Layer 2 of a small transformer language model trained on English Wikipedia (22 layers, counted from 0, width 64).
A neuron adds its activation times its output weights to the MLP's output. To switch it off is to set its activation to zero at one token and run the rest of the model.

Output weights of the MLP neurons that the questions are about. A number n stands for n times 0.02.
n7: 2 -24 6 31 -13 -28 10 -26 -14 -17 20 9 -1 27 -25 10 -24 18 -36 3 0 22 15 27 40 0 38 15 -11 3 31 34 -36 -21 24 -14 23 30 17 8 32 31 5 31 5 9 4 42 -29 0 -6 44 -13 -20 -20 -4 19 17 0 8 3 -40 -11 -13
n28: -10 10 -27 25 -6 14 19 1 38 1 15 -20 -9 -5 -32 20 9 -47 2 18 4 -49 10 -28 17 3 -18 3 -13 -8 15 -12 0 18 12 19 -7 10 -8 2 1 -10 12 -19 20 -13 9 -28 26 20 21 25 -8 12 16 10 -9 2 -6 -3 12 15 -6 22
n32: 6 5 -5 -18 -9 5 -7 8 -38 23 -13 -3 0 -50 -11 -3 24 15 -7 0 6 40 -10 1 1 14 -5 -45 -19 14 -18 -17 34 7 -20 -19 22 -13 -27 23 -7 29 37 7 25 20 14 38 53 -32 31 -38 -4 33 -13 40 -29 14 6 -31 4 12 -32 -24
n55: 14 96 -49 41 -41 22 7 -2 -41 41 -7 -45 18 -46 68 10 9 23 -16 -6 -31 16 15 6 27 -56 22 45 11 -5 -32 -35 24 66 -55 -3 -57 2 11 11 14 17 -11 -18 -12 -38 13 -65 20 44 -26 -20 35 7 -8 34 -16 42 -51 39 11 -30 -45 -12
n73: 10 0 26 -11 -22 -49 4 -27 -5 4 8 -9 9 -19 -1 13 17 -24 -25 28 4 -18 25 -9 26 -14 41 16 10 41 30 25 -31 -33 19 -31 26 7 3 -11 9 -34 24 19 18 9 -6 2 -43 40 5 -15 26 31 -36 -8 3 -2 24 -16 -9 -75 31 24
n83: -13 12 -3 -11 22 -18 17 -17 36 4 44 -3 -12 1 33 5 7 -43 -2 20 -25 41 35 -17 -13 -43 -8 -20 -9 -1 12 -3 22 -60 -19 -19 -17 37 21 8 -25 -18 -5 1 -25 8 -9 -3 1 -25 -18 10 22 10 33 -42 -13 33 -37 21 -29 25 -13 31
n91: 12 -15 23 25 -15 -17 -30 -33 42 60 -24 22 5 -12 5 19 -16 -15 -18 -14 4 4 -37 -19 -29 29 37 7 -16 -28 -7 -10 -3 17 61 37 15 -23 -39 4 22 -19 31 -14 -5 -21 -9 -8 19 9 30 8 11 8 4 8 37 -16 20 -62 29 7 33 21
n109: 19 18 33 8 10 51 70 -6 3 -33 -24 54 -18 -33 13 -26 40 19 -16 0 -22 6 -2 -10 2 43 6 10 -3 3 26 3 -9 -12 6 0 7 17 0 -41 -2 -25 30 -9 5 8 -5 11 22 -17 11 13 -17 15 11 47 21 -2 16 -5 18 30 -34 -2
n110: 24 55 -15 -24 -26 -3 -28 -17 2 12 27 -9 4 -11 -15 31 -22 1 13 -4 8 17 -24 -16 -34 -28 -7 -33 36 -6 4 11 13 -4 24 -3 32 -2 -13 65 -23 -12 9 15 4 10 25 12 4 -22 15 0 28 25 13 -4 -6 8 -21 2 1 -36 -2 -29
n119: -22 1 14 27 -14 -19 27 -4 22 3 -10 29 -2 28 -4 0 -16 -13 -15 -21 11 16 13 -61 1 38 16 -22 16 21 -20 0 -18 -17 -56 -14 -10 34 -31 3 57 5 4 -14 11 -16 -21 0 -17 -23 -13 3 -15 -31 -29 48 35 -53 33 17 25 6 31 -10
n135: 1 -1 -13 8 11 -5 -4 9 -15 -52 30 23 4 3 -36 -28 22 34 9 9 0 11 -28 15 15 43 17 12 -14 0 10 -5 -18 -2 36 -10 0 13 33 -25 29 -33 -3 16 53 59 -21 7 -16 -47 -3 31 -11 10 -38 15 -31 -15 -17 9 -37 -13 9 20
n146: 30 -33 -23 -5 -34 11 -1 -13 -1 -15 16 -35 32 7 35 10 -1 32 -24 -5 -38 -10 7 9 52 20 -42 31 32 19 19 -24 13 -2 17 2 21 -29 -15 27 -45 -27 54 -34 43 4 3 3 -6 0 -16 15 23 16 -16 25 -4 -3 -3 19 -23 4 -14 10
n147: -6 31 1 11 -14 -24 16 3 18 30 -25 36 -13 26 -31 4 44 -40 9 -2 4 30 42 -20 -63 16 4 14 -3 -32 -32 8 7 -7 -15 53 -6 -51 -4 -24 2 5 36 28 -17 -19 5 -25 -19 -13 2 -33 -30 -8 -7 3 -7 5 -4 -61 26 -14 5 7
n175: -23 9 -10 4 61 3 -34 -4 -8 58 -4 9 28 -42 57 10 -23 12 -13 -4 -2 -19 1 25 8 23 -17 7 19 3 -18 21 66 10 11 13 44 34 45 0 4 21 -7 42 39 18 3 -13 -3 20 12 -31 -50 12 -46 -59 10 11 -14 30 -47 -21 -15 -25
n177: -6 15 -21 -8 -15 -22 9 -1 2 -31 -51 -17 -17 -29 -9 16 -4 66 -26 8 10 30 22 33 26 10 29 84 20 -20 1 -26 -46 39 2 50 -37 23 -13 6 -34 58 -34 12 -2 -28 15 35 14 -11 -33 -12 -18 -4 -40 13 5 10 -43 36 -6 -36 8 3
n181: -17 51 -19 -11 -15 -8 -18 21 -19 2 -38 15 3 -23 -2 -8 -14 -2 15 -70 -12 5 -21 -19 -29 15 20 -20 -23 21 -33 15 5 4 -9 -6 21 -34 4 -30 3 18 0 23 -16 29 -26 15 1 0 -15 7 19 19 -13 35 -15 1 2 -7 -2 17 45 -39

Each question names a token from some text and the token that comes next. It shows the activations a of the neurons there, in the order above. A number n stands for n times 0.22.

Then comes g, the gradient of the next token's log-probability with respect to the MLP's output, scaled to length 1. A neuron's effect is roughly proportional to its activation times (output weights . g). A number n stands for n times 0.0047.

"it", then "lin"
a: -2 2 1 2 -2 0 -2 0 -1 0 -2 1 0 1 2 1
g: -14 9 -16 27 38 33 -52 13 -30 -3 12 34 21 2 27 -19 -9 -11 35 1 7 -52 20 -9 -56 -6 -45 -50 19 15 -26 4 -25 81 16 -5 -13 19 33 10 57 -35 -7 -8 -13 13 -27 -1 8 -12 -36 5 4 4 -39 -1 10 1 35 -30 -10 -1 12 26
Which neuron, switched off, raises the next token's probability most? n177

"ch", then " season"
a: 14 -1 0 0 0 -1 0 -2 -2 1 -4 0 -1 5 -1 14
g: 48 42 9 15 -52 -9 1 -1 47 -20 1 -8 -18 -46 -37 10 -36 8 14 -24 -23 -50 -6 -10 12 11 -12 3 -19 -52 8 5 41 -39 -29 -33 17 -24 19 35 28 23 38 -13 12 4 -47 27 -28 11 23 0 -15 -13 -11 -31 -33 -7 8 -38 -20 -54 8 -15
Which two neurons, each switched off alone, lower its probability most, in order? n181, n7

"her", then "al"
a: 2 1 -3 0 2 -5 0 0 -4 0 -1 -1 19 -4 2 -1
g: -24 -40 9 0 -19 -9 3 63 12 59 -16 -1 0 1 16 22 12 -2 -14 16 41 39 -17 -7 10 36 -9 0 4 -11 -25 -12 2 5 -33 23 1 -32 -55 -47 30 6 22 14 -29 26 -17 -7 4 10 -18 -52 57 26 -10 -7 3 9 -74 1 11 -24 28 44
Which neuron, switched off, lowers the next token's probability most? n147

"ran", then "ch"
a: -3 0 0 0 2 1 2 -1 0 0 -1 19 0 -2 0 32
g: -16 -18 -41 0 -17 2 -18 -2 6 11 -13 -14 -20 -4 -45 -46 53 -28 35 29 -19 -10 -13 59 2 56 -22 11 4 -61 0 -26 -30 -41 1 7 -16 -1 6 -18 32 -3 48 19 69 -19 -3 -3 -48 -13 -13 15 1 -10 19 -1 -31 31 14 -35 13 -19 -12 -2
Which neuron, switched off, lowers the next token's probability most? n146

"ations", then " to"
a: 0 -1 0 -3 -1 3 0 0 -2 -9 0 2 -1 0 57 19
g: -14 6 3 19 -27 9 -34 -28 29 -3 -4 16 1 51 -15 34 8 -17 -19 48 11 25 -23 -7 -39 53 -34 18 -12 9 -47 1 17 4 -2 93 -20 15 -7 31 -34 15 -34 8 5 -25 37 1 7 -31 28 -5 -29 -60 4 1 -15 -6 -28 27 -26 11 7 -1
Which neuron, switched off, raises the next token's probability most? n181

" S", then "ub"
a: 0 0 4 0 -21 -2 -12 0 -27 -4 -3 0 1 2 0 2
g: 21 41 24 -2 14 0 -22 -22 17 -13 13 -28 7 -41 -61 -19 -31 -30 24 -35 -5 32 -61 -7 -5 32 -25 -27 29 -48 -13 -15 -21 45 -41 -4 -33 -8 -17 -10 -25 15 12 -22 0 2 7 2 -65 21 -6 -24 -29 -28 -5 16 -5 -50 22 22 20 17 7 -31
Which neuron, switched off, raises the next token's probability most? n110

"k", then "ata"
a: 18 0 1 1 -1 -1 -1 -1 -3 1 -2 1 -1 3 0 -2
g: -27 -14 -1 -4 28 11 58 -33 34 -35 -2 -37 15 -8 -9 -34 0 -17 54 -34 18 3 4 22 29 -41 87 55 37 7 -28 19 -14 -2 -37 8 33 42 0 11 -9 -2 -10 2 23 4 33 -4 -6 -34 -16 -9 7 12 1 22 39 -24 7 29 10 -14 -28 5
Which neuron, switched off, lowers the next token's probability most? n7

"c", then "ut"
a: -5 -9 1 16 0 1 0 -6 -1 0 -27 0 0 -11 0 -3
g: -15 -38 15 0 14 -10 15 -13 -2 -34 37 -9 34 13 -6 -4 19 -20 16 -7 21 48 4 -30 -33 41 -31 43 21 37 -1 23 -39 28 28 -23 22 -33 -3 -3 30 20 69 -15 -32 -57 -10 -21 -1 -2 20 20 -25 -65 -31 0 37 -1 -11 20 7 -14 -21 -27
Which neuron, switched off, lowers the next token's probability most? n175

"===\n", then "On"
a: -1 -1 -1 7 2 0 -4 0 -71 -4 1 1 1 1 0 0
g: -44 -16 -8 2 10 -39 0 -14 5 -14 -8 47 26 29 25 -28 -14 -34 -5 65 18 -23 34 20 8 -31 7 37 0 -16 37 40 -15 -41 14 -20 4 -15 68 0 -35 2 -14 -3 19 -2 12 5 8 8 -46 -15 -43 16 -6 -15 -8 -40 -45 -7 49 -38 12 12
Which neuron, switched off, lowers the next token's probability most? n110

" of", then " "
a: -2 0 -3 0 -2 0 1 -1 0 0 -1 3 0 4 0 -1
g: 11 -31 -57 -11 8 -3 -30 -5 -56 2 21 13 22 10 16 -21 17 21 0 -10 -3 -23 -23 -5 -5 -9 -44 17 16 -15 -76 25 14 -20 30 -64 -22 -16 0 53 -43 47 -31 -13 -13 -1 1 -15 -11 -37 22 2 -31 -19 -4 1 11 -7 -25 -14 -33 53 4 23
Which neuron, switched off, lowers the next token's probability most? n73

" head", then " co"
a: -2 23 2 1 3 -11 0 -4 0 0 -1 1 0 0 -1 6
g: 18 55 -3 -53 -27 17 63 -40 -14 -11 17 36 5 -42 6 36 16 -33 -30 -8 11 -3 31 21 -32 -17 32 -28 -22 -25 31 -37 -29 -5 -29 19 -27 -14 25 31 -1 5 36 13 26 0 -31 35 30 5 -3 28 -9 -23 -3 -39 -2 -18 -2 12 8 -18 25 54
Which neuron, switched off, lowers the next token's probability most? n28

" College", then " of"
a: 0 6 -3 -1 -16 -2 -1 -26 22 0 0 0 0 11 20 1
g: 14 -9 11 25 38 22 5 -9 19 -13 35 22 16 38 20 9 -29 -8 21 -12 -4 -64 -35 -9 22 -9 22 17 -13 -2 -45 -6 -15 -33 32 44 22 -38 -30 58 4 -11 -50 2 -31 -27 -25 -9 19 7 0 -5 17 50 -43 11 -24 33 -50 -1 34 -24 1 -25
Which neuron, switched off, lowers the next token's probability most? n109

"ist", then " at"
a: -4 0 34 2 5 1 3 -1 -2 -1 -1 1 1 3 -2 24
g: -22 13 3 -14 16 -12 -18 41 -8 -35 -5 -6 5 65 -13 -32 -36 -2 45 -8 3 -17 32 13 -9 19 -56 -3 -54 1 -19 8 -50 -22 -42 37 -8 -7 22 10 36 3 -73 -45 -15 33 32 -10 13 -4 -27 -17 -13 23 1 14 -4 27 8 26 31 0 8 -32
Which neuron, switched off, raises the next token's probability most? n32

"iam", then "ond"
a: -1 -8 1 2 0 1 0 5 0 0 2 -1 0 1 10 1
g: -22 21 -28 -18 -17 9 -31 1 -14 -30 28 9 -16 32 -21 -75 -4 -32 5 -36 -4 -12 -11 27 -27 -22 -16 -30 -21 53 6 49 -9 23 46 -11 -36 -19 -1 -12 35 -4 -8 59 49 22 21 17 -3 6 23 -18 -6 -31 17 0 -42 -44 13 22 9 19 -35 4
Which neuron, switched off, raises the next token's probability most? n177

" c", then "e"
a: 0 -13 21 1 0 -2 -11 0 -2 0 -1 1 3 -2 0 0
g: -23 19 -20 26 -34 -27 -44 -49 61 -10 20 -42 1 -7 11 -15 -25 -13 -2 -14 13 -4 -45 -8 42 -10 -7 30 29 -4 -23 -17 22 15 0 3 -2 38 -21 4 -26 30 26 15 -43 22 -37 39 -24 43 -8 58 -15 51 -8 -23 -28 -7 -22 -9 1 36 -6 23
Which neuron, switched off, raises the next token's probability most? n32

" season", then ".\n\n"
a: -1 2 1 0 -1 -8 -2 -1 3 1 -2 -1 2 18 20 4
g: -36 59 22 -19 -4 12 13 4 6 39 38 0 55 -31 28 -6 -5 -52 24 -20 -10 -5 9 19 5 21 -10 25 -6 -44 26 39 -8 5 32 -34 14 -14 -3 -2 38 -43 24 -20 2 28 21 -22 23 -60 9 -28 33 15 -11 -11 -13 20 -16 46 2 34 25 -44
Which neuron, switched off, lowers the next token's probability most? n175

"ers", then "."
a: 0 -2 1 0 2 1 -1 1 -3 -15 0 3 -1 -1 72 -2
g: 31 24 -44 -14 45 -12 21 16 5 1 -9 -23 -7 3 25 -18 56 -2 28 34 -33 1 -23 -39 6 2 -44 12 0 -47 54 -25 26 9 5 -63 17 -49 -8 -9 -18 4 21 -18 9 16 22 -11 -38 -38 0 -11 16 -32 10 11 -3 -7 17 1 15 64 3 -46
Which neuron, switched off, raises the next token's probability most? n177

"9", then "===\n"
a: 0 0 0 0 -2 1 0 1 88 -39 -2 -2 1 -2 -4 0
g: -25 58 -27 -17 12 38 -22 40 -7 -17 11 8 -10 43 1 -24 24 -26 -39 7 -39 0 1 32 -9 22 -14 1 6 -15 8 -14 -5 -38 19 -8 51 -23 -26 18 -6 -14 -14 -7 -49 52 -6 -25 -29 15 48 -6 -12 -11 -2 29 12 9 3 11 17 40 30 -84
Which neuron, switched off, lowers the next token's probability most? n110

"em", then "ales"
a: -1 4 -3 -4 -1 0 -1 0 -1 -1 -1 3 0 2 0 0
g: 1 6 30 -7 47 -41 18 -44 -4 8 -3 28 19 28 -30 21 54 -30 -6 8 -25 -56 -21 -3 -40 45 -2 0 -12 -15 -5 -57 -31 16 -14 -17 -13 9 -16 21 -6 10 15 -28 34 -34 12 45 -1 -21 27 41 20 -22 10 -36 -12 44 -4 -42 -23 12 19 35
Which neuron, switched off, lowers the next token's probability most? n55

".\n\n", then "=="
a: 0 0 1 0 0 0 -94 3 -29 0 0 -2 2 0 0 2
g: -8 -34 48 -50 -12 -7 4 1 -11 -5 7 -5 -33 26 -12 -12 25 -4 32 31 15 -12 -71 26 47 -42 -34 -5 -23 -16 3 -21 -19 -16 -24 -5 34 5 23 31 55 7 -35 -27 -29 24 -16 51 9 -22 -24 34 33 36 7 13 42 -20 7 -1 -4 34 11 -11
Which neuron, switched off, lowers the next token's probability most? n91

" was", then " well"
a: 0 2 -2 0 0 -15 -4 0 8 -6 -1 2 0 -7 -1 1
g: -29 7 9 6 21 -16 -7 -16 -24 -18 8 21 31 2 3 -40 53 28 16 -5 -18 -6 4 -36 29 -48 -26 -56 -19 32 20 -8 44 -16 44 -7 -30 -14 0 42 2 -21 -30 22 -28 -14 32 13 30 8 38 -3 29 -8 -62 -37 31 24 16 -37 39 19 4 17
Which neuron, switched off, raises the next token's probability most? n83

" J", then "ok"
a: -1 -1 -2 0 0 -3 -55 -4 -1 -2 -2 0 0 0 1 0
g: 43 -37 -31 -36 -3 -26 1 -31 2 0 13 3 17 -65 39 27 -35 11 -4 -24 7 10 -6 3 -1 -23 18 56 -28 -30 38 47 -50 -17 9 47 2 44 32 -2 -26 45 15 -23 18 25 -8 -27 -12 4 -12 5 -54 -30 5 28 10 -12 15 8 -4 -9 31 -8
Which neuron, switched off, raises the next token's probability most? n91

" in", then " the"
a: 0 -1 34 2 0 2 0 -2 -2 0 -1 3 2 3 0 1
g: 12 10 61 -17 19 28 -22 -50 6 -32 -24 -2 -27 2 -51 37 29 9 -23 -41 -34 -39 -24 -5 10 43 20 36 19 18 -30 -16 -4 5 26 10 15 -44 -31 4 5 -25 1 -1 14 -4 -16 19 29 3 22 0 9 69 -37 13 -45 45 -10 12 6 -2 34 9
Which neuron, switched off, lowers the next token's probability most? n32

"merican", then " Che"
a: 2 -1 0 0 -4 -1 -1 3 -1 -16 -1 3 1 2 -3 4
g: 41 3 -13 -10 -15 -30 31 24 -41 -27 36 34 3 -43 21 51 -31 11 -4 -1 3 -27 1 21 -33 -38 -36 -4 18 -39 4 -11 -17 -43 35 29 -45 3 -40 -27 -7 22 -3 2 30 -5 -13 -11 54 10 24 4 -3 15 4 1 19 23 23 -37 42 16 -34 50
Which neuron, switched off, lowers the next token's probability most? n119

"2", then " ex"
a: 0 -1 0 -1 -1 0 -1 1 53 -32 -2 0 3 -1 -2 2
g: -1 48 -21 1 18 17 -15 16 19 -37 -48 -25 15 81 -14 -20 29 -5 9 58 -22 6 14 -34 47 18 -42 11 22 -1 1 -15 -7 -32 12 -52 -17 -26 -22 -31 -25 -24 -21 -23 -34 8 -30 27 27 -23 13 -26 8 31 -23 29 12 -2 -6 15 -31 -1 2 29
Which neuron, switched off, raises the next token's probability most? n110

"ed", then " a"
a: -3 2 0 0 -1 0 0 2 -6 -24 0 3 0 3 1 -7
g: -66 38 25 30 -10 44 15 9 -8 5 8 1 36 48 6 11 51 -13 15 -26 14 4 -41 19 -25 3 -14 -13 -19 -4 11 -11 -24 25 -40 6 -5 13 0 -8 -67 -4 12 5 8 18 36 68 -33 -5 -16 -4 -5 16 42 -32 -34 -29 -20 -33 -24 -34 10 -22
Which neuron, switched off, lowers the next token's probability most? n119

"h", then "as"
a: 1 -1 0 1 -1 -2 1 29 -2 -1 -1 0 -6 2 1 0
g: 2 18 -37 -33 -15 -4 7 0 -11 4 4 -8 -23 53 -17 -9 62 -2 -8 -16 38 -17 82 -38 6 17 26 35 7 6 -54 12 -7 8 -13 -65 -11 -10 -24 13 31 -17 25 -22 -25 30 -25 -24 7 27 -40 1 -21 21 17 -38 -13 14 -31 -13 -18 -12 -23 27
Which neuron, switched off, raises the next token's probability most? n109

"re", then "em"
a: 0 0 1 2 1 -3 -3 -1 -3 0 -2 -11 -1 0 -1 -15
g: -50 29 23 59 44 -16 18 4 -19 5 -8 14 21 -19 13 4 -50 45 -16 18 31 22 -6 -15 21 11 20 24 15 -40 10 38 -19 22 -19 -19 -29 20 -8 -11 7 74 41 -9 -24 22 -34 59 -24 -16 -5 10 1 11 2 -25 -7 -14 -41 -7 -29 -24 -33 -4
Which neuron, switched off, lowers the next token's probability most? n146

" C", then "ens"
a: 0 -22 -13 1 -2 -25 -3 1 0 -2 4 1 2 -1 0 1
g: -32 -13 -10 21 -22 -30 17 35 17 -12 1 -14 28 -26 24 -34 -20 -61 31 26 40 -52 -42 23 25 13 15 18 34 -24 -14 31 15 47 25 -26 -2 -9 -23 6 -4 -7 -14 10 -12 20 -37 5 16 21 -56 24 -19 27 -20 -24 -14 -55 -21 -13 8 -12 -54 -11
Which neuron, switched off, lowers the next token's probability most? n83

" were", then " ele"
a: 1 1 1 1 0 -3 -1 0 11 -19 1 2 -1 -5 -2 -2
g: -9 48 27 2 8 -10 -3 -19 19 -14 43 -8 -16 -39 -3 2 -43 -33 -39 -18 4 2 19 49 21 56 5 21 -38 -4 -51 -19 -9 2 -2 -20 5 -38 33 17 -4 -14 13 -14 -25 0 8 17 -12 52 -30 67 9 -22 23 19 -24 -25 -48 6 2 -31 -21 44
Which neuron, switched off, lowers the next token's probability most? n119

"inning", then " in"
a: -5 -29 10 2 -1 -10 0 1 -5 2 -1 5 3 1 -8 1
g: 51 48 2 18 -7 -3 -27 -8 41 -14 -10 -21 7 -16 -18 15 -8 -69 -37 26 -23 -4 27 -8 22 -31 -28 15 44 -10 27 -53 14 -14 -74 34 12 -36 -42 5 11 1 -44 5 8 17 -3 20 15 19 -10 -9 18 17 -36 14 -28 -33 5 1 -30 -17 0 -24
Which neuron, switched off, raises the next token's probability most? n28

"a", then " D"
a: 1 1 2 2 -2 -19 1 1 -5 0 -1 1 2 1 0 1
g: 35 -23 21 14 -25 33 -48 -32 -35 -29 -14 52 47 17 8 9 -33 49 16 30 -2 -21 -19 -21 -31 -38 -62 -27 -1 44 2 14 -24 23 -14 -10 -23 0 -29 1 1 11 -32 7 10 -32 -55 -10 -6 -7 14 -31 11 9 20 1 41 37 19 -24 -8 -17 -5 -20
Which neuron, switched off, lowers the next token's probability most? n83

" F", then "re"
a: -1 0 7 0 -15 -10 1 -1 8 0 2 1 0 3 0 2
g: 14 5 -9 7 24 10 -10 10 13 26 -19 25 -12 -46 31 -33 -10 9 33 41 7 -4 40 -5 -5 21 -35 1 49 -25 -22 -17 11 -32 25 28 -50 -31 9 -22 -59 -20 -15 -26 -25 18 -36 -4 17 37 32 -47 -7 3 31 -30 39 58 -11 -25 -6 -3 -37 15
Which neuron, switched off, lowers the next token's probability most? n73